Layer 2 of a small transformer language model trained on English Wikipedia (8 layers, counted from 0, width 64).
A neuron adds its activation times its output weights to the MLP's output. To switch it off is to set its activation to zero at one token and run the rest of the model.

Output weights of the MLP neurons that the questions are about. A number n stands for (n - 500) times 0.0012.
n4: 349,593,703,547,597,380,741,423,479,405,486,626,502,442,721,284,654,414,582,374,386,477,352,496,560,320,790,475,392,380,644,537,574,47,379,228,629,813,412,89,595,457,802,629,749,636,515,360,430,668,507,457,745,371,505,311,512,689,417,606,453,552,494,530
n5: 566,901,565,417,380,653,477,662,539,422,537,519,466,396,465,416,384,718,554,522,548,438,496,493,461,440,567,539,602,207,594,482,283,529,274,336,423,617,698,336,644,220,615,563,729,240,506,410,687,387,729,552,382,668,699,392,383,552,533,737,556,551,617,550
n12: 541,189,484,699,629,354,537,428,374,363,449,491,491,667,160,634,666,480,403,476,324,684,233,418,652,205,599,696,355,443,483,567,480,576,819,513,470,355,405,310,628,649,482,471,242,283,571,261,615,369,405,486,574,550,392,574,497,353,638,575,418,245,657,454
n22: 460,588,385,487,395,601,398,290,372,616,356,510,492,723,418,527,444,596,782,701,439,303,522,372,490,369,413,683,684,611,552,538,440,409,414,619,603,535,778,412,597,430,454,854,540,558,424,831,501,492,241,353,508,666,490,794,663,685,595,331,544,460,334,492
n24: 517,336,477,633,579,354,585,442,672,623,439,473,483,394,796,411,468,178,551,319,551,589,540,512,529,332,551,322,265,137,813,575,601,461,284,242,219,600,206,488,346,408,331,86,680,600,618,648,660,493,537,212,433,574,679,181,441,318,681,437,442,499,397,337
n31: 651,328,479,371,348,195,378,224,447,367,644,750,416,380,404,472,528,491,511,487,440,527,374,516,524,309,583,429,407,220,605,438,383,533,618,621,309,664,326,530,655,496,294,452,561,683,503,623,495,544,507,466,491,555,546,263,543,606,382,632,545,414,576,581
n36: 573,447,438,750,633,620,603,568,625,379,646,625,616,302,584,294,542,497,576,434,704,625,657,346,411,465,839,458,509,370,663,615,265,662,488,538,663,421,626,369,454,458,564,487,597,280,641,403,464,486,293,443,485,64,643,545,342,589,533,598,514,527,393,467
n37: 730,600,414,529,620,686,775,347,271,374,303,326,650,605,530,710,541,671,378,424,566,441,364,479,594,486,717,373,400,441,141,430,622,567,319,629,602,86,329,422,531,462,180,289,340,557,695,286,633,578,203,492,764,446,250,473,470,495,441,300,188,440,630,570
n53: 644,327,305,496,254,433,679,739,244,407,331,245,478,683,519,433,472,585,560,541,625,304,270,410,325,684,335,377,504,294,618,518,702,685,543,505,481,561,545,615,360,577,518,592,667,622,517,440,462,412,561,784,232,620,495,949,342,413,323,632,657,625,748,523
n54: 483,310,519,264,678,466,422,450,579,320,513,490,344,743,453,309,543,663,535,652,694,613,716,608,407,499,166,409,752,524,281,336,499,588,524,491,778,303,391,447,614,265,235,222,532,602,437,650,458,474,334,501,795,773,355,713,480,356,575,448,402,176,523,489
n67: 536,415,252,572,499,550,436,419,322,341,273,486,316,478,303,455,610,658,404,439,318,186,531,450,700,565,316,356,557,421,870,713,755,597,399,442,656,317,420,555,438,292,453,399,640,444,632,729,453,424,440,706,295,582,499,735,320,388,588,322,330,161,643,429
n75: 478,705,693,464,583,475,562,538,626,622,413,563,187,300,299,742,303,485,579,309,230,693,416,622,414,509,537,540,344,409,560,424,335,481,362,464,368,640,417,525,440,554,491,798,451,542,459,452,503,609,444,281,503,174,793,719,40,642,537,419,501,744,147,632
n78: 448,321,761,376,481,408,498,620,443,629,254,646,353,520,355,365,362,661,265,274,362,656,609,576,436,439,495,497,516,306,565,487,576,635,358,404,97,649,549,569,448,657,341,328,742,415,473,528,383,553,534,353,797,675,512,472,367,711,171,571,661,688,593,346
n98: 415,221,440,547,797,499,976,609,355,278,637,611,606,451,545,583,688,631,562,451,474,734,435,414,532,530,547,950,276,654,698,683,705,374,360,781,536,482,365,398,359,635,414,406,420,574,510,283,556,577,384,463,449,493,403,333,549,644,396,623,630,593,602,632
n99: 636,641,623,374,267,459,429,394,669,449,571,446,519,598,341,633,577,501,426,746,357,515,389,470,675,276,444,339,665,433,586,313,925,410,509,454,715,399,495,333,570,467,848,942,512,550,108,301,665,552,678,551,278,408,728,399,316,522,519,369,417,446,624,578
n103: 517,342,461,737,319,459,504,496,258,188,357,476,479,459,567,446,872,427,426,212,619,266,638,583,662,679,536,452,115,505,352,432,232,546,614,426,550,356,876,272,453,453,176,641,832,703,662,577,372,648,481,312,756,614,445,577,517,581,549,362,408,459,500,404

Each question names a token from some text and the token that comes next. It shows the activations a of the neurons there, in the order above. A number n stands for (n - 500) times 0.0065.

Then comes g, the gradient of the next token's log-probability with respect to the MLP's output, scaled to length 1. A neuron's effect is roughly proportional to its activation times (output weights . g). A number n stands for (n - 500) times 0.00098.

" Bre", then "ch"
a: 527,494,529,499,467,481,490,522,497,464,754,489,497,522,489,476
g: 430,448,501,317,296,659,539,630,460,375,418,469,659,569,637,333,508,527,313,256,346,460,544,571,550,792,386,532,488,423,598,585,694,746,618,673,650,541,678,449,787,423,409,471,318,450,302,489,389,465,429,406,465,340,508,536,214,453,572,502,483,331,571,406
Switching off which neuron hurts the next token most? n67

" act", then "ress"
a: 497,854,516,584,454,505,501,462,512,483,477,453,470,527,504,648
g: 488,647,434,535,496,494,378,443,380,481,452,591,431,626,467,671,465,410,410,486,521,403,851,556,590,456,182,461,581,436,592,381,434,676,458,426,413,785,691,566,468,277,262,304,508,518,607,484,521,707,760,212,483,575,524,532,522,342,350,591,464,462,339,450
Switching off which neuron hurts the next token most? n5

" Germany", then " to"
a: 514,477,526,476,487,513,504,384,496,457,504,509,496,511,545,398
g: 388,729,515,348,346,396,313,491,572,463,777,517,592,353,588,401,580,615,486,382,571,481,458,763,590,442,356,445,536,347,757,796,493,556,509,566,408,516,542,593,389,302,576,576,341,384,523,367,572,424,747,381,537,405,293,321,491,500,234,575,489,665,522,573
Which two neurons, each switched off alone, lower its probability most, in order? n37, n103

" per", then "f"
a: 487,527,505,492,478,507,531,512,504,575,491,572,500,502,500,499
g: 603,487,415,431,666,422,564,465,569,335,585,377,552,369,423,432,386,435,608,630,383,438,401,370,581,402,640,773,433,630,638,422,577,595,519,397,190,580,525,462,546,527,391,379,681,625,569,370,408,648,717,313,421,482,458,644,549,668,314,501,350,385,165,251
Switching off which neuron hurts the next token most? n75

" described", then " more"
a: 491,461,489,482,465,425,517,502,520,507,492,507,445,446,454,473
g: 420,391,503,580,352,364,339,150,565,534,443,570,519,361,634,439,548,495,610,574,358,533,151,468,346,462,430,577,665,259,244,586,613,495,708,580,352,657,330,468,641,369,649,495,520,456,447,702,445,458,449,496,316,541,411,521,609,539,710,266,454,497,440,465
Switching off which neuron hurts the next token most? n98

"'", then "s"
a: 536,503,269,497,551,520,455,484,483,514,471,437,541,533,484,502
g: 403,516,643,425,261,419,908,518,497,545,358,225,369,572,650,609,417,390,441,654,386,300,394,432,582,485,670,575,504,578,234,429,356,523,350,518,434,459,499,474,615,348,668,392,524,418,504,515,503,480,387,590,667,639,519,373,480,617,530,497,719,813,462,489
Switching off which neuron hurts the next token most? n12

"ch", then "ter"
a: 478,519,503,539,482,509,505,524,500,501,467,529,501,534,505,510
g: 471,689,386,325,310,558,281,488,326,597,302,353,761,725,530,441,604,560,584,311,462,163,528,567,401,569,418,506,572,435,587,524,488,521,730,440,688,403,464,308,595,483,460,523,664,564,419,482,584,329,351,278,590,495,457,581,341,393,582,488,299,337,414,451
Switching off which neuron hurts the next token most? n22

" being", then " published"
a: 517,420,521,444,496,497,470,484,497,495,482,664,472,145,376,489
g: 372,390,622,616,573,467,317,693,637,290,488,488,289,848,664,318,653,338,544,152,577,504,434,487,495,440,618,458,320,518,439,516,581,432,398,545,588,423,425,421,387,558,554,427,602,422,705,712,319,633,498,288,625,484,565,557,509,457,305,653,496,384,432,541
Switching off which neuron hurts the next token most? n99

" as", then " the"
a: 506,594,516,477,489,510,441,496,626,524,535,504,371,537,502,470
g: 741,642,478,470,639,349,484,317,409,504,612,537,494,334,463,616,457,492,433,703,540,458,541,337,405,376,317,414,478,653,426,390,355,813,572,652,782,400,275,456,557,706,672,542,569,645,467,350,492,375,448,453,469,464,714,457,333,566,497,183,489,622,485,479
Switching off which neuron hurts the next token most? n78

" series", then " episode"
a: 513,501,528,506,493,495,641,539,497,370,638,451,504,557,503,527
g: 399,672,721,446,679,325,366,418,572,391,681,554,434,588,393,404,723,648,455,312,708,572,495,455,394,533,377,531,618,438,235,517,399,341,563,464,707,491,802,592,389,420,494,408,534,619,515,531,283,392,383,493,547,409,495,575,483,537,242,664,399,266,367,590
Switching off which neuron hurts the next token most? n36

" f", then "is"
a: 520,527,502,518,522,500,527,516,524,482,516,553,508,553,678,498
g: 368,558,396,427,583,558,265,530,531,467,111,624,492,646,515,530,275,495,420,420,479,546,242,755,534,672,584,295,586,482,605,364,620,412,503,466,600,427,635,585,476,381,561,577,466,643,449,285,446,538,435,474,591,689,588,540,481,498,205,326,683,391,650,341
Switching off which neuron hurts the next token most? n99

" named", then " after"
a: 533,641,498,438,485,454,484,488,479,506,510,499,506,468,497,510
g: 318,562,364,464,540,495,339,637,543,403,436,495,318,532,286,251,555,543,666,427,585,314,435,705,535,450,726,481,583,387,858,443,693,429,420,406,638,489,510,543,421,330,432,505,666,452,617,528,539,620,671,530,410,611,468,522,687,196,466,657,655,498,380,336
Switching off which neuron hurts the next token most? n5

"0", then "0"
a: 498,418,500,491,454,633,462,291,576,517,529,493,829,430,368,480
g: 674,436,595,316,329,707,602,368,399,631,553,237,307,488,540,288,581,458,362,324,534,466,509,764,269,601,536,323,258,486,362,647,433,485,576,442,386,330,449,593,336,434,558,388,486,559,516,772,533,635,394,435,435,720,316,459,466,543,381,485,401,454,600,529
Switching off which neuron hurts the next token most? n78

" ", then "1"
a: 476,507,494,527,339,567,366,522,535,471,529,535,562,500,499,515
g: 645,580,561,524,575,655,485,498,453,352,574,648,461,532,447,499,240,541,601,490,426,447,400,324,323,543,450,271,687,441,286,379,349,791,396,563,599,467,616,258,308,314,429,385,559,649,762,519,439,500,434,409,486,373,598,596,414,505,427,494,749,726,689,565
Which neuron, switched off, raises the next token's probability most? n36

"-", then " Cong"
a: 523,527,516,490,502,482,489,501,569,699,473,516,490,520,503,499
g: 525,502,217,561,349,724,554,649,307,877,444,581,826,434,590,584,464,474,417,362,434,489,290,469,463,615,485,493,510,416,492,601,564,717,380,340,662,498,588,616,416,526,327,464,708,704,594,474,588,527,539,464,409,458,521,348,646,464,441,510,677,646,694,476
Switching off which neuron hurts the next token most? n53

" Mos", then "c"
a: 425,484,506,505,440,497,380,526,505,514,805,490,517,523,504,481
g: 606,703,613,406,513,547,648,681,513,465,288,509,572,531,673,632,556,442,667,265,416,212,432,472,518,565,519,610,410,507,560,644,615,540,447,484,608,704,485,546,564,313,336,478,633,691,566,643,762,602,611,472,361,166,351,671,475,503,733,483,447,392,609,466
Switching off which neuron hurts the next token most? n67

"0", then "."
a: 509,461,505,553,403,501,536,503,510,474,508,587,500,505,464,506
g: 429,476,539,826,660,547,522,560,567,267,568,382,570,457,498,686,518,658,443,511,521,299,592,433,353,292,599,389,265,366,791,561,406,505,619,445,496,489,657,730,416,287,515,544,697,341,486,626,545,534,334,432,469,591,736,266,654,561,520,636,494,465,432,526
Which neuron, switched off, raises the next token's probability most? n24

" ", then "5"
a: 491,505,499,485,179,548,443,505,498,460,518,550,557,500,490,516
g: 278,692,427,511,652,475,749,418,383,571,530,494,481,421,504,226,620,345,575,451,627,641,677,645,413,645,554,478,728,468,529,577,592,591,624,548,360,600,470,685,754,492,679,617,361,212,426,607,510,664,317,528,560,618,444,415,545,439,359,304,418,341,421,404
Switching off which neuron hurts the next token most? n24

"n", then "ant"
a: 557,504,501,508,478,504,498,483,520,367,449,501,514,530,515,471
g: 526,551,466,647,633,650,502,567,545,51,668,596,526,501,468,532,592,450,625,596,530,692,295,396,504,264,656,422,363,509,516,288,532,435,306,469,461,578,593,489,485,554,413,419,439,247,499,229,547,373,455,439,429,341,527,283,562,509,518,301,512,464,788,538
Switching off which neuron hurts the next token most? n54

"b", then "\n"
a: 489,516,496,491,494,513,428,479,502,522,442,488,498,518,502,485
g: 452,556,372,100,442,289,500,624,607,654,563,626,512,761,439,423,487,555,380,578,481,471,482,313,350,606,374,567,640,631,667,557,658,552,373,626,401,336,590,526,466,812,551,569,455,514,387,388,532,487,638,744,564,336,399,473,337,402,529,741,435,384,590,504
Switching off which neuron hurts the next token most? n36

" It", then " was"
a: 502,336,539,592,478,461,450,495,526,399,514,424,510,394,508,551
g: 564,874,599,293,520,421,559,543,551,570,590,671,458,419,377,497,413,439,569,463,606,425,649,418,482,456,442,275,600,372,495,301,198,682,267,366,617,672,596,672,483,583,565,286,428,454,511,537,318,425,445,546,310,584,488,417,465,634,417,310,390,278,387,557
Switching off which neuron hurts the next token most? n98

" film", then "),"
a: 441,493,440,505,485,508,599,534,501,485,492,439,505,546,524,519
g: 531,528,225,659,383,668,239,743,656,439,282,531,509,414,558,562,523,587,560,397,485,776,590,595,428,427,490,301,575,535,584,646,488,722,593,569,295,384,328,671,693,478,468,526,416,288,406,580,523,615,401,600,433,559,755,462,457,477,427,635,458,412,639,324
Switching off which neuron hurts the next token most? n4

"p", then "el"
a: 478,492,510,499,472,457,516,483,505,458,468,503,476,389,500,508
g: 549,186,489,488,339,679,303,369,231,573,392,563,405,405,577,458,556,613,620,571,308,686,668,647,495,312,439,386,509,375,355,303,601,518,588,505,403,508,488,565,746,661,580,550,340,294,605,583,313,711,432,681,455,492,522,596,315,390,602,534,625,522,428,470
Switching off which neuron hurts the next token most? n98

"6", then "3"
a: 499,422,471,514,621,546,544,498,460,523,507,735,547,513,534,497
g: 344,401,795,437,449,696,618,463,385,689,520,471,678,401,666,546,635,429,408,473,434,507,474,532,516,371,643,739,446,717,627,395,589,346,557,366,390,711,358,668,571,607,464,494,360,609,430,509,549,489,669,694,687,434,737,429,414,600,403,729,667,454,314,559
Switching off which neuron hurts the next token most? n75

" z", then "ool"
a: 510,546,512,534,486,501,493,518,520,511,459,542,503,530,540,493
g: 586,624,776,529,569,539,476,379,376,671,619,560,310,441,673,469,540,551,575,309,618,307,575,470,541,493,297,736,501,372,473,417,307,562,647,434,262,602,772,608,641,513,501,451,696,358,475,564,567,483,252,493,237,517,698,350,502,512,353,430,473,465,468,665
Switching off which neuron hurts the next token most? n5

"iv", then "ory"
a: 527,446,492,468,514,521,495,483,530,509,502,504,479,500,463,500
g: 753,404,289,637,363,570,467,644,576,422,415,521,477,716,294,531,631,419,636,439,551,402,408,729,546,504,214,474,569,430,432,500,801,460,448,374,243,529,516,351,411,520,376,465,495,278,640,501,522,198,643,527,593,637,430,541,525,509,412,613,344,465,317,601
Switching off which neuron hurts the next token most? n53